Layer 3 of a small transformer language model trained on English Wikipedia (11 layers, counted from 0, width 64).
A neuron adds its activation times its output weights to the MLP's output. To switch it off is to set its activation to zero at one token and run the rest of the model.
A neuron's activation on a vector x is GELU(gate . x) times (in . x), where the dot is the dot product.

Input weights of the MLP neurons that the questions are about. A number n stands for (n - 500) times 0.0014.
n3 gate: 669 805 226 500 629 791 360 552 500 482 357 611 604 618 664 793 624 359 288 401 574 668 592 628 420 593 462 567 500 429 419 540 543 417 469 470 386 756 541 636 678 622 384 298 678 292 465 768 677 496 604 229 563 413 484 471 432 387 488 360 355 427 300 275
n41 gate: 649 631 357 443 264 791 595 530 763 285 312 440 533 740 369 666 403 393 228 585 589 378 491 858 346 557 614 491 492 353 412 489 732 575 594 337 483 684 171 533 613 522 312 626 431 209 486 528 616 343 478 452 617 208 602 566 372 239 509 432 472 539 523 383
n46 gate: 376 287 443 592 553 772 254 417 482 772 480 491 636 280 450 656 544 270 576 598 575 500 557 390 550 280 486 373 492 448 495 253 542 876 439 451 313 716 314 230 648 509 629 283 313 334 576 661 495 666 496 390 559 733 691 372 432 487 504 544 747 705 270 338
n83 gate: 365 450 608 536 781 361 696 189 512 244 589 435 385 288 589 587 451 597 652 525 469 500 371 655 406 792 431 606 386 402 448 443 650 624 266 741 272 517 391 522 468 352 296 627 612 289 585 727 303 437 563 392 348 572 554 551 251 574 483 578 304 390 582 656
n93 gate: 621 337 560 310 443 543 631 537 493 584 316 461 555 669 393 766 612 455 676 549 425 315 444 419 550 367 604 253 619 548 516 626 706 373 373 538 507 310 534 552 301 323 743 435 496 516 661 460 555 568 420 270 356 621 575 588 342 460 533 402 668 253 701 402
n109 gate: 658 646 243 378 588 580 374 528 432 631 486 529 367 670 753 384 393 481 382 317 705 536 405 655 600 386 262 198 607 548 517 615 458 444 629 411 461 773 301 543 680 696 519 540 546 489 364 89 640 378 344 531 464 307 561 468 517 440 266 567 387 469 559 364
n142 gate: 566 359 299 488 543 284 423 440 376 558 319 567 580 361 324 386 438 507 442 619 557 457 354 522 423 655 592 683 314 592 350 506 619 416 458 467 490 359 576 431 293 426 612 727 459 434 322 316 519 512 500 473 377 420 770 663 792 496 564 500 496 524 519 794
n146 gate: 644 504 512 562 269 748 411 535 425 473 407 664 405 528 349 520 447 306 577 522 466 623 481 884 375 329 556 625 487 674 402 491 503 397 381 530 445 608 493 689 628 454 677 685 664 503 551 400 424 438 716 504 838 650 449 522 418 362 453 599 519 468 410 350
n186 gate: 649 331 561 290 460 669 504 719 456 601 595 517 616 522 537 344 411 383 526 410 333 294 474 180 512 347 533 19 563 618 466 379 581 457 552 463 399 555 459 374 473 412 374 651 332 500 618 279 666 513 657 254 644 438 215 496 370 440 556 531 600 747 462 409
n208 gate: 441 455 661 543 554 462 345 389 612 783 237 331 534 370 801 758 483 731 301 691 615 266 718 570 556 373 388 648 286 515 580 489 797 332 649 458 409 533 446 640 364 420 504 687 486 453 559 283 633 306 321 671 500 376 491 417 719 873 702 599 452 470 552 775
n228 gate: 610 484 840 472 378 579 663 507 737 480 553 519 408 640 511 480 473 409 309 661 584 508 317 402 489 253 463 385 404 496 458 491 393 628 581 563 566 545 376 399 342 493 613 567 264 532 390 387 214 387 518 649 661 437 314 586 818 393 605 364 562 416 542 389
n245 gate: 428 557 544 452 387 349 592 628 419 632 471 647 437 356 500 619 320 227 760 429 665 467 739 600 622 424 661 222 392 436 508 521 408 575 377 493 561 237 634 679 351 574 374 386 550 487 452 615 578 556 496 645 776 685 616 510 454 646 589 390 556 644 496 341
n3 in: 292 379 438 571 343 615 917 377 443 687 371 370 444 415 485 442 482 487 117 655 429 378 515 550 895 854 629 431 474 593 802 383 537 433 684 553 477 530 427 469 671 343 732 700 709 403 282 675 394 624 476 865 298 642 418 331 584 604 711 712 722 362 410 705
n41 in: 341 334 761 602 701 426 226 486 373 643 697 633 596 264 626 443 674 566 679 299 405 437 556 244 806 397 226 418 439 852 411 347 328 318 540 670 477 249 605 469 505 500 719 168 770 596 495 383 500 500 418 685 364 717 400 537 343 649 278 766 627 600 357 437
n46 in: 323 363 509 601 838 433 389 538 415 681 369 446 674 443 610 400 512 632 644 778 468 662 371 303 416 383 673 571 134 384 635 434 603 647 179 409 372 809 483 445 462 594 585 434 451 345 756 615 332 491 347 416 471 452 738 542 460 436 461 666 477 667 482 211
n83 in: 308 856 558 483 441 592 347 437 588 553 401 561 667 456 384 868 586 285 532 574 308 234 716 388 798 282 622 324 662 511 819 377 378 358 809 690 519 505 470 563 796 519 481 312 195 470 170 421 572 330 610 559 598 335 401 582 602 432 422 614 379 81 797 360
n93 in: 479 649 621 634 525 528 712 328 600 517 639 476 422 642 345 560 685 673 579 570 812 397 279 568 158 563 488 436 670 558 605 544 419 363 459 454 444 552 258 592 396 504 614 428 653 446 634 720 725 546 599 559 448 677 777 500 596 679 600 504 525 401 435 674
n109 in: 798 522 560 503 248 724 543 610 666 487 545 537 365 610 716 434 438 511 414 315 471 456 423 525 447 513 849 443 442 521 550 577 599 551 301 430 458 587 352 432 385 650 459 483 525 643 522 329 425 376 666 578 875 233 840 416 529 347 619 316 521 632 488 350
n142 in: 388 602 589 420 422 578 557 630 496 604 612 623 698 532 526 587 471 270 658 673 307 852 611 504 606 442 559 482 480 554 590 442 538 477 550 516 497 701 374 446 600 429 324 269 522 387 469 818 428 681 606 535 262 453 558 437 304 349 372 453 473 579 370 362
n146 in: 304 458 672 464 701 315 411 517 590 440 426 337 589 488 707 527 516 584 511 546 452 400 582 367 628 613 317 457 414 369 674 368 553 600 552 516 390 428 465 217 608 562 323 318 471 488 447 526 489 579 259 380 208 302 566 448 443 668 621 596 407 446 565 631
n186 in: 518 615 609 427 412 576 257 540 544 465 695 298 483 298 463 242 426 587 378 247 624 549 413 521 537 482 496 492 563 413 779 543 542 310 737 534 438 782 175 439 622 668 389 527 211 440 526 526 628 378 512 631 666 249 211 706 500 536 589 380 491 554 458 373
n208 in: 251 379 853 557 394 491 410 522 640 428 510 339 444 588 337 198 447 344 443 367 607 363 547 692 636 500 737 572 689 362 634 504 294 585 585 626 398 624 411 339 657 693 308 601 500 469 409 732 361 433 752 562 515 639 433 508 687 100 434 257 600 652 592 217
n228 in: 545 380 426 352 351 343 577 352 595 389 608 571 369 591 546 726 412 373 478 659 464 477 467 617 447 559 550 511 428 349 436 411 320 390 442 550 497 461 545 548 447 632 429 549 426 326 178 805 450 637 612 318 538 566 717 422 433 611 421 293 563 561 504 632
n245 in: 351 504 541 434 280 202 602 534 625 426 389 310 403 365 469 546 350 450 558 454 633 466 799 468 582 632 390 500 563 537 811 432 464 870 399 549 441 373 768 520 568 515 428 533 468 503 228 590 560 447 512 682 724 349 466 376 476 489 606 634 643 344 639 368

Output weights of the MLP neurons that the questions are about. A number n stands for (n - 500) times 0.0014.
n3: 425 624 393 587 668 581 619 483 682 527 276 811 661 384 401 715 677 671 420 580 834 588 601 826 444 598 442 694 392 610 328 498 648 600 348 453 572 689 292 539 581 294 522 650 647 705 548 638 731 334 666 615 530 664 281 375 552 273 311 687 469 617 384 620
n41: 498 683 415 403 454 876 492 494 559 281 395 300 412 497 351 551 745 327 510 627 262 502 509 748 425 593 341 451 677 469 499 479 417 402 646 290 312 493 446 438 767 436 46 574 517 529 484 540 602 629 419 414 352 430 578 371 508 422 706 419 570 484 439 480
n46: 519 494 484 322 527 434 642 567 514 554 651 876 645 588 417 529 379 440 513 623 617 418 169 304 472 480 619 459 570 506 595 313 642 311 526 151 567 551 514 712 363 500 740 356 509 443 582 517 427 453 337 286 802 482 368 468 784 618 418 400 435 278 614 635
n83: 562 423 975 638 831 476 540 483 482 315 349 493 502 568 693 410 480 725 446 366 211 694 760 474 421 707 467 327 713 250 620 365 602 604 487 600 616 535 701 458 890 480 763 546 493 452 401 568 150 557 577 444 592 507 620 441 534 615 349 681 375 463 616 637
n93: 386 493 569 600 406 348 365 476 609 619 606 427 555 665 581 446 495 589 284 482 372 549 378 454 608 694 373 681 491 482 622 248 579 522 476 539 649 569 432 604 663 654 560 774 471 397 142 728 657 452 506 696 782 376 557 655 535 493 345 554 386 536 404 437
n109: 388 340 533 651 620 341 408 552 524 630 334 591 524 490 509 346 706 612 681 799 603 533 530 540 467 394 741 721 342 484 513 417 130 609 480 720 539 343 634 627 625 362 594 367 330 346 507 598 480 495 555 640 533 366 441 444 547 647 423 486 459 485 616 394
n142: 611 405 142 380 404 475 562 487 222 515 468 478 527 528 358 376 466 374 463 792 567 555 459 492 476 412 549 687 504 576 399 534 567 404 445 428 391 403 342 609 274 551 545 639 401 362 339 386 587 529 445 469 372 358 745 507 638 444 704 422 602 375 461 742
n146: 467 573 559 518 306 655 401 363 559 456 425 212 378 553 588 573 422 342 417 537 447 423 594 399 442 475 406 365 576 455 386 445 469 327 488 300 495 444 405 515 693 506 224 508 645 477 440 335 637 488 320 660 446 365 631 480 572 723 829 512 462 685 442 596
n186: 265 525 384 537 586 427 470 464 605 651 295 631 676 643 524 625 502 466 268 436 654 673 274 479 530 524 440 699 225 446 444 362 485 377 320 409 778 536 279 480 489 435 814 667 659 366 522 629 458 381 494 500 564 577 741 537 576 636 522 424 220 348 480 309
n208: 468 613 286 421 550 581 498 640 392 762 356 575 591 418 755 706 495 456 398 770 596 705 639 254 500 245 502 435 217 577 461 518 397 393 486 455 652 472 549 545 296 507 381 530 303 396 699 603 560 488 225 466 501 356 448 487 522 665 429 613 458 472 584 808
n228: 697 469 803 546 497 403 627 751 685 680 677 428 506 550 499 292 314 271 525 502 440 448 511 455 431 627 460 463 306 456 656 523 497 530 576 439 695 615 442 464 504 434 440 490 647 597 732 539 691 525 657 569 419 385 382 458 760 586 557 508 593 444 355 487
n245: 385 461 640 630 534 492 496 338 698 612 509 421 676 544 647 514 499 602 582 458 614 436 671 386 321 412 212 506 413 605 391 592 290 654 461 643 435 501 452 344 636 465 316 454 247 740 552 356 491 327 417 470 513 510 633 521 320 918 692 556 691 367 622 529

Each question names a token from some text and the token that comes next. It shows the vector x that enters the MLP there. A number n stands for (n - 500) times 0.0066.

Then comes g, the gradient of the next token's log-probability with respect to the MLP's output, scaled to length 1. A neuron's effect is roughly proportional to its activation times (output weights . g). A number n stands for (n - 500) times 0.0011.

"az", then "hi"
x: 452 457 483 614 308 492 588 641 536 439 537 537 509 466 676 520 310 640 568 569 529 495 454 629 691 652 405 508 638 390 512 549 374 467 368 238 710 440 561 608 426 685 789 569 557 561 453 336 510 526 460 562 545 414 484 770 498 412 561 528 509 468 388 483
g: 164 468 442 631 366 476 376 457 616 446 563 494 729 448 552 537 495 335 439 583 575 664 559 525 556 527 419 410 319 450 380 357 544 410 536 609 362 712 510 577 540 411 436 541 683 433 469 518 406 565 590 341 520 864 670 523 584 516 369 532 545 477 335 462
Which neuron, switched off, raises the next token's probability most? n109

";", then " Mad"
x: 468 491 526 598 503 656 518 670 605 376 591 405 438 539 536 444 319 677 577 549 500 480 565 655 806 577 471 554 577 507 434 551 368 540 226 358 625 506 532 507 474 666 426 569 778 499 413 522 551 614 486 575 363 565 382 838 527 431 615 553 460 510 387 596
g: 436 240 475 513 516 603 643 500 441 531 580 683 495 398 581 592 562 651 560 545 536 637 520 404 387 581 424 474 678 439 512 505 417 383 365 619 428 619 524 475 674 411 376 652 581 378 512 452 374 621 684 467 452 354 462 517 432 559 561 585 647 33 425 489
Which neuron, switched off, raises the next token's probability most? n83

"eh", then "’"
x: 625 465 590 613 525 600 500 565 404 600 567 520 442 564 574 391 355 762 702 603 511 581 385 627 786 591 466 451 543 531 428 555 331 472 423 329 650 429 490 692 391 696 683 615 486 522 467 314 404 419 553 611 612 382 587 782 434 473 583 571 373 451 467 455
g: 375 361 590 584 427 560 469 470 472 522 688 514 480 352 577 648 562 272 598 508 393 398 520 562 520 626 267 482 485 396 575 392 700 487 424 687 375 506 603 501 766 394 485 305 484 394 539 282 377 398 575 419 223 580 344 521 352 622 486 513 569 492 577 421
Which neuron, switched off, lowers the next token's probability most? n142

" Raf", then "i"
x: 646 526 481 593 406 658 502 683 518 422 515 513 503 525 374 232 258 532 541 563 484 557 400 590 740 597 508 432 619 569 386 555 391 423 303 325 578 627 637 423 399 534 625 573 481 666 644 419 629 576 566 438 506 488 764 804 559 471 704 511 371 366 489 476
g: 485 374 634 550 370 594 409 454 459 485 458 321 423 376 480 440 440 568 425 363 589 395 440 437 437 625 561 568 428 498 567 493 410 610 668 538 510 418 403 665 591 572 616 670 360 522 442 402 778 710 293 719 447 266 252 485 580 385 439 381 699 505 570 505
Which neuron, switched off, raises the next token's probability most? n146

" Mah", then "mo"
x: 735 488 507 598 402 677 448 627 489 493 489 463 491 612 581 276 230 682 648 553 605 565 472 643 704 498 470 491 609 557 483 558 524 491 443 302 501 592 488 474 424 574 616 734 440 579 508 394 446 445 552 533 558 546 701 807 532 385 730 607 381 433 353 342
g: 731 669 533 534 592 390 537 558 458 547 394 465 653 577 528 647 606 476 494 347 278 552 323 508 551 508 447 552 590 466 182 357 522 417 214 550 655 454 458 438 198 506 474 462 389 486 556 452 451 466 555 543 627 364 301 552 437 580 609 446 381 612 375 438
Which neuron, switched off, lowers the next token's probability most? n41

"era", then " int"
x: 425 381 573 612 407 625 514 671 546 610 662 505 390 463 568 730 283 680 632 549 515 490 433 534 695 496 453 544 661 526 604 553 414 323 332 439 553 437 432 512 378 527 643 631 504 693 314 339 543 473 402 590 487 422 366 813 561 521 528 508 483 442 482 503
g: 861 289 543 412 583 560 572 548 579 358 393 191 528 623 437 416 496 575 553 618 654 562 519 545 465 723 483 634 530 609 503 572 497 355 308 441 602 469 575 464 698 563 505 508 402 654 479 637 475 486 421 440 358 540 359 497 505 599 624 603 504 614 523 718
Which neuron, switched off, raises the next token's probability most? n228

"u", then ";"
x: 545 351 510 598 387 722 532 606 535 451 608 400 352 497 499 411 250 663 530 544 404 426 463 487 813 509 465 507 610 563 523 565 327 504 442 388 605 490 436 477 535 559 691 564 514 608 387 321 532 440 284 620 367 426 301 808 406 497 574 431 436 393 405 546
g: 698 455 618 254 549 493 515 492 536 574 422 520 355 554 438 544 494 670 573 321 572 504 462 432 441 498 612 623 569 492 437 768 430 361 277 312 762 356 502 527 573 661 535 465 467 441 542 699 647 609 503 568 325 470 422 482 657 459 676 493 638 544 650 643
Which neuron, switched off, raises the next token's probability most? n228

" Kar", then "u"
x: 604 468 515 596 488 696 462 586 566 428 568 455 470 669 562 306 178 583 628 520 557 579 373 615 692 506 406 448 546 480 532 550 577 529 482 294 575 530 496 426 548 578 621 725 403 670 551 411 584 483 585 551 549 393 656 820 480 358 749 548 463 464 436 400
g: 513 205 394 543 414 498 537 502 486 439 661 377 219 438 374 523 501 593 376 581 289 462 498 655 568 433 561 436 495 399 511 522 320 653 552 568 577 501 381 688 347 560 660 434 596 493 398 473 392 506 333 773 256 398 525 477 471 544 471 459 699 377 500 564
Which neuron, switched off, raises the next token's probability most? n186

",", then " Grand"
x: 521 451 597 598 544 571 506 605 601 494 582 237 413 556 568 431 328 905 502 584 583 341 432 727 778 585 407 647 562 502 472 582 368 458 429 470 552 474 492 592 495 557 517 436 687 550 571 517 383 584 493 416 410 566 405 826 428 461 563 550 420 550 388 457
g: 701 550 435 477 479 614 497 500 493 508 465 590 568 522 490 606 626 506 472 546 308 528 438 473 379 652 421 628 591 479 620 547 488 646 349 484 452 636 408 490 546 604 214 664 463 610 617 166 834 598 407 555 542 339 517 514 676 659 381 415 534 478 597 407
Which neuron, switched off, lowers the next token's probability most? n83

" G", then "war"
x: 563 396 509 591 538 763 427 633 518 453 574 361 511 537 474 262 239 559 641 552 473 487 469 523 850 424 317 515 648 539 556 534 454 524 399 387 562 564 520 449 501 575 564 544 496 723 503 388 526 540 492 480 463 457 577 804 599 442 709 505 179 442 687 432
g: 694 491 504 562 161 420 411 438 527 648 579 449 441 592 437 299 529 540 522 420 546 699 443 466 541 599 366 476 414 549 417 462 680 522 522 419 605 533 376 669 615 506 653 616 621 349 551 466 320 535 485 440 820 344 649 509 533 513 452 380 473 290 441 357
Which neuron, switched off, lowers the next token's probability most? n186

"ani", then "ma"
x: 485 510 618 595 418 655 607 664 539 557 613 553 534 493 643 567 311 719 571 502 503 504 470 470 664 671 528 535 578 522 370 554 448 447 472 332 683 462 415 430 505 658 691 546 406 472 423 358 284 362 230 617 523 423 404 829 406 472 507 438 502 557 401 495
g: 345 627 422 721 462 474 574 509 485 515 613 514 555 421 536 514 546 320 536 668 425 532 509 401 557 415 280 469 535 650 454 209 666 599 680 692 268 667 502 499 319 384 568 350 488 406 387 388 354 447 450 471 735 472 533 527 331 521 361 507 454 451 425 404
Which neuron, switched off, lowers the next token's probability most? n228

"ual", then " and"
x: 354 384 614 612 366 670 557 633 573 546 566 335 589 379 377 618 227 707 635 567 554 428 549 383 741 656 400 637 604 501 486 556 470 445 468 495 527 488 484 467 534 572 679 506 546 614 551 376 481 478 380 556 636 565 440 813 585 464 634 435 374 556 534 616
g: 435 485 478 497 526 439 477 459 546 367 379 413 392 503 513 570 464 605 643 299 405 475 569 854 492 514 339 590 588 539 283 501 448 618 277 571 551 450 432 492 453 417 589 377 721 451 518 257 429 563 612 470 380 777 624 500 474 566 509 530 689 332 413 353
Which neuron, switched off, raises the next token's probability most? n208

"PA", then " Village"
x: 615 496 661 603 345 654 489 636 461 527 520 475 542 621 651 502 280 556 735 604 356 342 508 484 809 443 532 508 581 579 547 570 424 488 374 317 555 395 554 482 390 574 569 473 403 714 589 299 511 507 545 524 412 527 483 791 472 488 555 613 446 590 539 531
g: 545 553 476 650 419 572 464 462 463 557 638 502 534 561 542 624 582 471 466 418 549 634 428 490 522 597 429 452 375 579 528 401 512 279 709 577 352 426 381 528 706 392 577 556 534 338 462 58 264 521 501 539 686 586 523 492 442 539 759 418 629 367 427 498
Which neuron, switched off, raises the next token's probability most? n186

" such", then " political"
x: 352 369 578 626 463 607 654 628 583 544 544 252 436 482 373 508 401 846 630 677 593 656 513 635 814 487 518 521 515 469 421 526 431 373 226 430 699 440 498 462 542 538 724 525 615 620 707 528 440 429 392 458 493 716 656 755 487 447 700 493 459 495 454 540
g: 280 324 541 496 571 265 405 465 483 536 555 484 286 476 530 415 478 559 774 580 418 592 470 564 565 712 382 462 713 418 480 664 557 425 623 401 403 659 520 481 513 688 542 478 516 350 393 728 370 397 476 462 481 387 403 496 216 347 402 449 462 517 487 451
Which neuron, switched off, lowers the next token's probability most? n93

" Ny", then "any"
x: 631 468 446 606 530 717 424 664 562 530 466 503 456 673 553 245 167 631 554 613 487 588 372 627 782 436 483 466 587 509 488 561 474 467 321 373 595 566 435 442 364 528 586 608 525 664 462 415 466 441 506 572 522 478 640 783 566 380 707 526 335 369 456 415
g: 652 370 469 476 561 471 435 503 652 316 490 600 460 537 534 699 528 567 448 586 421 438 491 483 494 573 570 647 359 413 487 601 321 166 435 530 436 625 654 656 610 597 413 445 289 529 553 482 681 359 392 427 758 715 582 483 614 428 551 377 598 693 489 495
Which neuron, switched off, lowers the next token's probability most? n109

" News", then "-"
x: 681 403 407 588 408 725 476 633 515 560 585 289 606 510 551 641 179 750 672 513 448 490 549 383 721 459 334 535 674 581 317 544 466 483 366 290 575 597 535 577 344 525 645 476 541 630 620 355 390 442 501 488 479 520 501 771 688 448 637 563 555 472 377 399
g: 356 470 424 462 362 488 291 455 490 559 336 460 618 662 582 314 409 613 417 607 220 353 513 249 383 701 404 609 514 595 594 303 467 518 528 451 537 651 418 418 361 549 490 496 471 620 483 534 642 608 335 692 401 678 504 507 417 465 450 660 408 396 601 527
Which neuron, switched off, raises the next token's probability most? n93

" cont", then "rove"
x: 441 171 490 606 443 749 507 612 478 483 612 302 521 506 487 379 237 649 764 766 472 735 420 509 636 522 458 445 614 432 553 519 393 474 353 260 548 561 387 590 512 593 767 501 482 627 717 533 515 523 486 377 556 659 669 724 765 561 567 557 482 395 461 507
g: 579 527 439 519 737 624 449 472 391 336 610 483 634 394 533 592 740 481 594 430 581 669 408 637 510 315 636 574 631 328 646 543 460 246 713 504 430 392 457 631 511 551 647 417 450 370 428 562 458 476 435 297 547 595 319 505 575 591 705 449 522 602 555 632
Which neuron, switched off, lowers the next token's probability most? n46

" leaves", then " for"
x: 536 396 360 607 456 654 587 642 533 390 597 315 220 700 535 654 364 694 484 603 488 535 531 419 766 563 500 449 610 541 341 549 423 452 407 453 616 464 535 547 396 513 711 486 588 651 391 430 443 597 540 493 375 572 544 799 709 503 760 647 410 370 494 516
g: 672 640 397 557 496 544 427 471 454 402 375 583 453 288 455 638 416 501 620 675 641 439 461 606 483 532 543 324 564 397 383 531 376 472 697 555 556 560 550 587 225 487 807 365 602 541 635 396 511 661 296 456 539 588 613 479 662 463 467 283 631 544 590 489
Which neuron, switched off, raises the next token's probability most? n93

".", then "\n\n"
x: 465 446 481 622 620 622 536 645 472 467 596 474 513 515 552 500 357 861 688 427 644 544 520 624 701 584 367 541 579 426 424 583 446 527 346 461 561 505 563 592 397 510 252 286 554 626 501 539 579 513 394 404 449 434 371 788 466 490 617 411 394 499 449 574
g: 759 636 661 550 267 410 619 476 475 506 646 595 444 591 608 358 598 471 580 433 406 537 544 413 482 403 398 429 623 419 591 600 529 447 349 558 720 518 492 301 468 434 571 247 569 384 685 490 360 583 739 659 523 502 496 479 647 442 599 534 665 312 523 513
Which neuron, switched off, lowers the next token's probability most? n3

"zi", then " as"
x: 533 661 572 610 436 624 544 649 493 598 553 583 531 471 680 367 351 675 517 536 573 642 348 644 651 652 438 442 570 566 494 547 403 438 370 349 723 359 463 472 442 596 693 541 420 649 471 273 504 585 544 587 571 512 568 806 505 405 591 534 458 604 377 431
g: 584 483 430 413 485 535 499 476 520 525 455 385 561 577 518 521 457 754 422 587 591 449 594 577 401 506 494 312 568 328 451 629 332 474 210 314 620 376 507 486 673 557 649 454 582 494 602 676 617 640 286 510 184 453 449 447 501 476 650 554 545 542 280 659
Which neuron, switched off, raises the next token's probability most? n146

"08", then " |"
x: 493 458 664 597 452 723 588 593 414 460 515 510 540 525 584 299 165 611 709 625 672 367 494 486 703 622 411 448 588 414 488 560 382 477 425 441 601 403 490 394 551 551 468 550 457 623 468 492 499 467 491 586 549 514 362 834 572 456 683 620 455 502 462 561
g: 301 672 644 497 467 495 588 501 622 382 502 404 528 405 518 585 537 602 500 414 534 828 409 569 443 545 692 455 529 702 511 591 422 578 422 215 331 515 620 557 553 531 578 605 610 585 523 553 202 324 530 577 508 476 523 510 534 349 529 266 459 475 524 695
Which neuron, switched off, lowers the next token's probability most? n228

"The", then " story"
x: 610 433 522 608 369 659 553 646 576 656 545 257 542 632 596 606 432 752 399 680 594 530 579 401 651 413 412 522 547 495 599 597 431 469 386 360 450 468 465 502 532 537 334 580 437 632 550 428 386 383 461 538 487 552 478 816 548 457 594 491 386 466 505 529
g: 655 492 474 430 459 609 574 521 322 612 428 529 359 402 502 434 426 608 185 519 647 478 513 509 398 671 378 610 631 460 262 501 498 446 533 273 668 575 423 629 680 560 666 663 402 472 673 462 588 344 425 637 500 696 541 502 646 470 485 370 552 463 335 477
Which neuron, switched off, raises the next token's probability most? n228

";", then " Tun"
x: 497 513 529 602 500 651 519 664 610 389 574 404 433 538 536 458 309 669 578 555 498 478 568 659 796 561 453 582 591 511 453 553 370 566 230 367 618 502 522 514 492 649 415 558 769 506 428 520 558 599 502 564 366 564 370 839 550 441 607 548 446 506 391 593
g: 629 557 700 405 400 294 584 422 561 342 593 459 455 535 398 270 445 668 401 347 574 679 514 421 529 347 564 688 584 455 634 551 445 495 443 560 521 586 377 591 749 539 508 610 456 612 349 735 342 367 605 287 450 479 560 473 446 519 371 631 347 592 494 483
Which neuron, switched off, raises the next token's probability most? n83

"d", then " Nik"
x: 200 485 368 603 427 695 507 601 459 473 571 329 528 500 519 496 306 762 613 495 616 478 530 572 736 497 397 435 596 525 473 558 335 461 480 446 547 449 471 558 502 643 725 559 520 570 310 373 702 583 495 529 480 495 509 824 422 466 567 637 289 468 417 493
g: 420 537 554 564 571 441 686 492 592 447 402 409 685 597 461 764 531 451 401 675 392 497 689 509 501 673 472 379 548 460 403 353 544 767 572 446 339 600 579 517 544 426 401 709 551 494 302 648 652 664 502 471 491 502 642 479 219 472 449 424 474 390 357 391
Which neuron, switched off, lowers the next token's probability most? n109

"h", then "gh"
x: 520 524 571 593 371 681 455 551 516 493 532 409 513 562 497 472 309 725 673 518 468 449 465 506 800 418 367 480 648 470 456 555 432 513 450 331 463 535 475 457 487 617 682 623 488 622 349 338 511 534 421 636 545 645 359 842 495 479 552 499 350 477 402 560
g: 538 656 517 577 554 445 511 436 493 426 537 771 615 382 432 415 592 320 494 466 442 596 510 428 583 551 547 338 475 391 608 439 622 230 407 659 608 422 493 423 628 482 432 562 508 527 402 439 569 264 604 309 631 200 655 518 550 383 424 552 349 594 417 273
Which neuron, switched off, lowers the next token's probability most? n186

"sh", then " Mir"
x: 619 462 580 607 516 696 501 634 620 474 556 386 554 546 671 386 294 789 569 505 556 561 442 565 732 477 428 522 590 511 462 548 395 543 374 338 530 438 424 557 506 677 726 651 512 522 517 416 440 414 440 654 617 662 444 794 401 443 581 745 464 461 270 476
g: 411 608 645 353 371 415 568 514 467 546 505 278 293 491 505 545 533 670 575 573 447 366 536 409 456 718 546 728 717 498 426 673 435 521 418 423 513 412 444 350 495 566 480 589 402 474 561 494 586 632 349 626 258 542 560 476 476 454 802 318 556 642 561 644
Which neuron, switched off, raises the next token's probability most? n146

" Dam", then "aka"
x: 631 679 507 599 381 745 519 582 547 549 529 332 484 558 436 477 145 606 497 499 657 581 260 476 712 601 539 508 563 440 392 551 400 585 404 360 673 572 505 490 419 537 613 530 451 605 535 371 576 594 616 459 674 518 403 807 561 422 680 615 539 384 350 515
g: 761 449 321 460 356 384 553 478 503 591 393 626 466 669 491 178 524 420 598 579 391 384 569 533 576 393 388 385 482 606 435 394 597 459 368 598 622 569 525 480 561 581 633 718 563 595 455 399 199 409 334 450 515 480 687 506 429 396 385 668 567 446 442 492
Which neuron, switched off, lowers the next token's probability most? n41

"aku", then "sa"
x: 602 447 549 603 283 656 548 634 421 529 723 546 413 687 502 599 358 658 551 548 612 596 489 558 703 520 460 422 531 597 546 547 364 468 341 321 673 480 496 494 458 625 690 597 491 582 299 262 459 360 324 529 568 417 559 810 467 432 613 478 516 362 409 431
g: 414 510 553 578 446 532 489 520 526 534 509 535 554 408 494 632 480 381 383 415 454 628 516 274 544 435 463 399 564 575 256 412 849 631 432 572 539 656 525 431 322 473 530 502 426 618 318 375 368 490 401 496 905 355 555 513 343 466 508 570 324 507 424 413
Which neuron, switched off, lowers the next token's probability most? n228

" Dam", then "aku"
x: 653 673 518 597 375 726 518 564 564 562 517 333 501 549 435 470 144 644 517 489 652 593 266 456 710 577 566 515 568 476 406 552 392 587 403 369 682 572 511 497 413 527 606 534 459 608 533 375 591 590 612 457 683 534 402 812 569 418 672 616 515 407 343 523
g: 608 432 390 523 289 377 480 502 331 510 449 583 449 768 473 321 578 439 530 542 509 633 642 555 523 328 489 224 270 383 605 441 550 626 360 428 519 679 532 321 543 574 598 596 579 569 297 396 426 308 421 417 451 390 573 496 573 327 438 425 495 482 413 341
Which neuron, switched off, lowers the next token's probability most? n146

"g", then "be"
x: 422 462 635 614 490 698 516 640 459 329 693 430 583 529 505 447 354 719 615 531 469 506 440 546 727 443 363 486 632 445 645 549 347 397 485 371 583 494 410 538 424 672 616 535 542 639 388 322 738 374 450 600 426 491 443 803 499 508 584 660 352 444 471 510
g: 478 678 287 659 440 439 332 488 522 459 675 625 426 463 618 585 562 313 515 335 491 501 665 446 691 518 449 489 451 683 541 250 642 552 538 572 447 690 582 452 506 492 482 362 664 528 688 448 472 468 476 162 613 482 491 508 434 438 309 554 409 496 485 337
Which neuron, switched off, lowers the next token's probability most? n109

" does", then " this"
x: 420 354 471 616 574 638 578 557 578 457 657 372 331 437 605 588 425 721 639 666 581 630 605 574 700 500 567 492 654 463 394 577 515 464 390 386 639 487 527 523 545 505 657 424 428 620 781 548 421 524 645 461 188 362 606 785 688 418 674 479 528 384 417 546
g: 233 405 294 492 391 441 429 508 432 541 349 272 404 640 355 400 515 590 391 357 433 332 411 409 494 479 485 695 506 688 491 651 434 410 376 548 436 568 536 499 543 507 294 456 291 585 404 440 450 325 472 334 497 803 427 502 456 503 495 393 539 337 528 566
Which neuron, switched off, lowers the next token's probability most? n83

" Mon", then "day"
x: 489 513 410 623 331 716 376 617 533 537 514 425 555 558 528 303 191 627 541 604 536 737 405 501 814 469 497 583 586 398 588 543 457 454 316 340 780 538 514 459 343 541 588 619 534 647 763 466 468 353 479 347 630 436 583 762 634 548 423 522 450 462 473 485
g: 731 534 597 429 402 467 473 489 511 337 590 421 548 498 419 703 579 683 415 338 410 517 644 281 470 563 473 816 489 608 569 440 407 399 240 527 617 478 628 512 624 626 489 588 447 523 494 681 389 311 453 503 486 544 286 504 642 471 457 567 625 413 381 347
Which neuron, switched off, lowers the next token's probability most? n146

" Th", then "oms"
x: 589 429 433 607 397 622 473 523 497 435 608 362 532 564 496 373 234 556 585 596 641 643 444 515 759 424 470 484 507 384 519 589 527 550 465 317 640 648 545 582 452 588 633 448 601 706 522 469 521 433 554 442 528 373 577 815 536 478 522 562 380 510 524 421
g: 451 749 405 509 606 376 437 473 543 516 226 455 349 307 487 616 563 668 376 648 849 521 678 391 497 357 383 535 551 542 610 598 538 639 378 465 410 381 497 669 502 481 478 608 524 435 454 611 547 460 477 585 659 664 516 484 621 574 566 345 483 608 401 368
Which neuron, switched off, lowers the next token's probability most? n109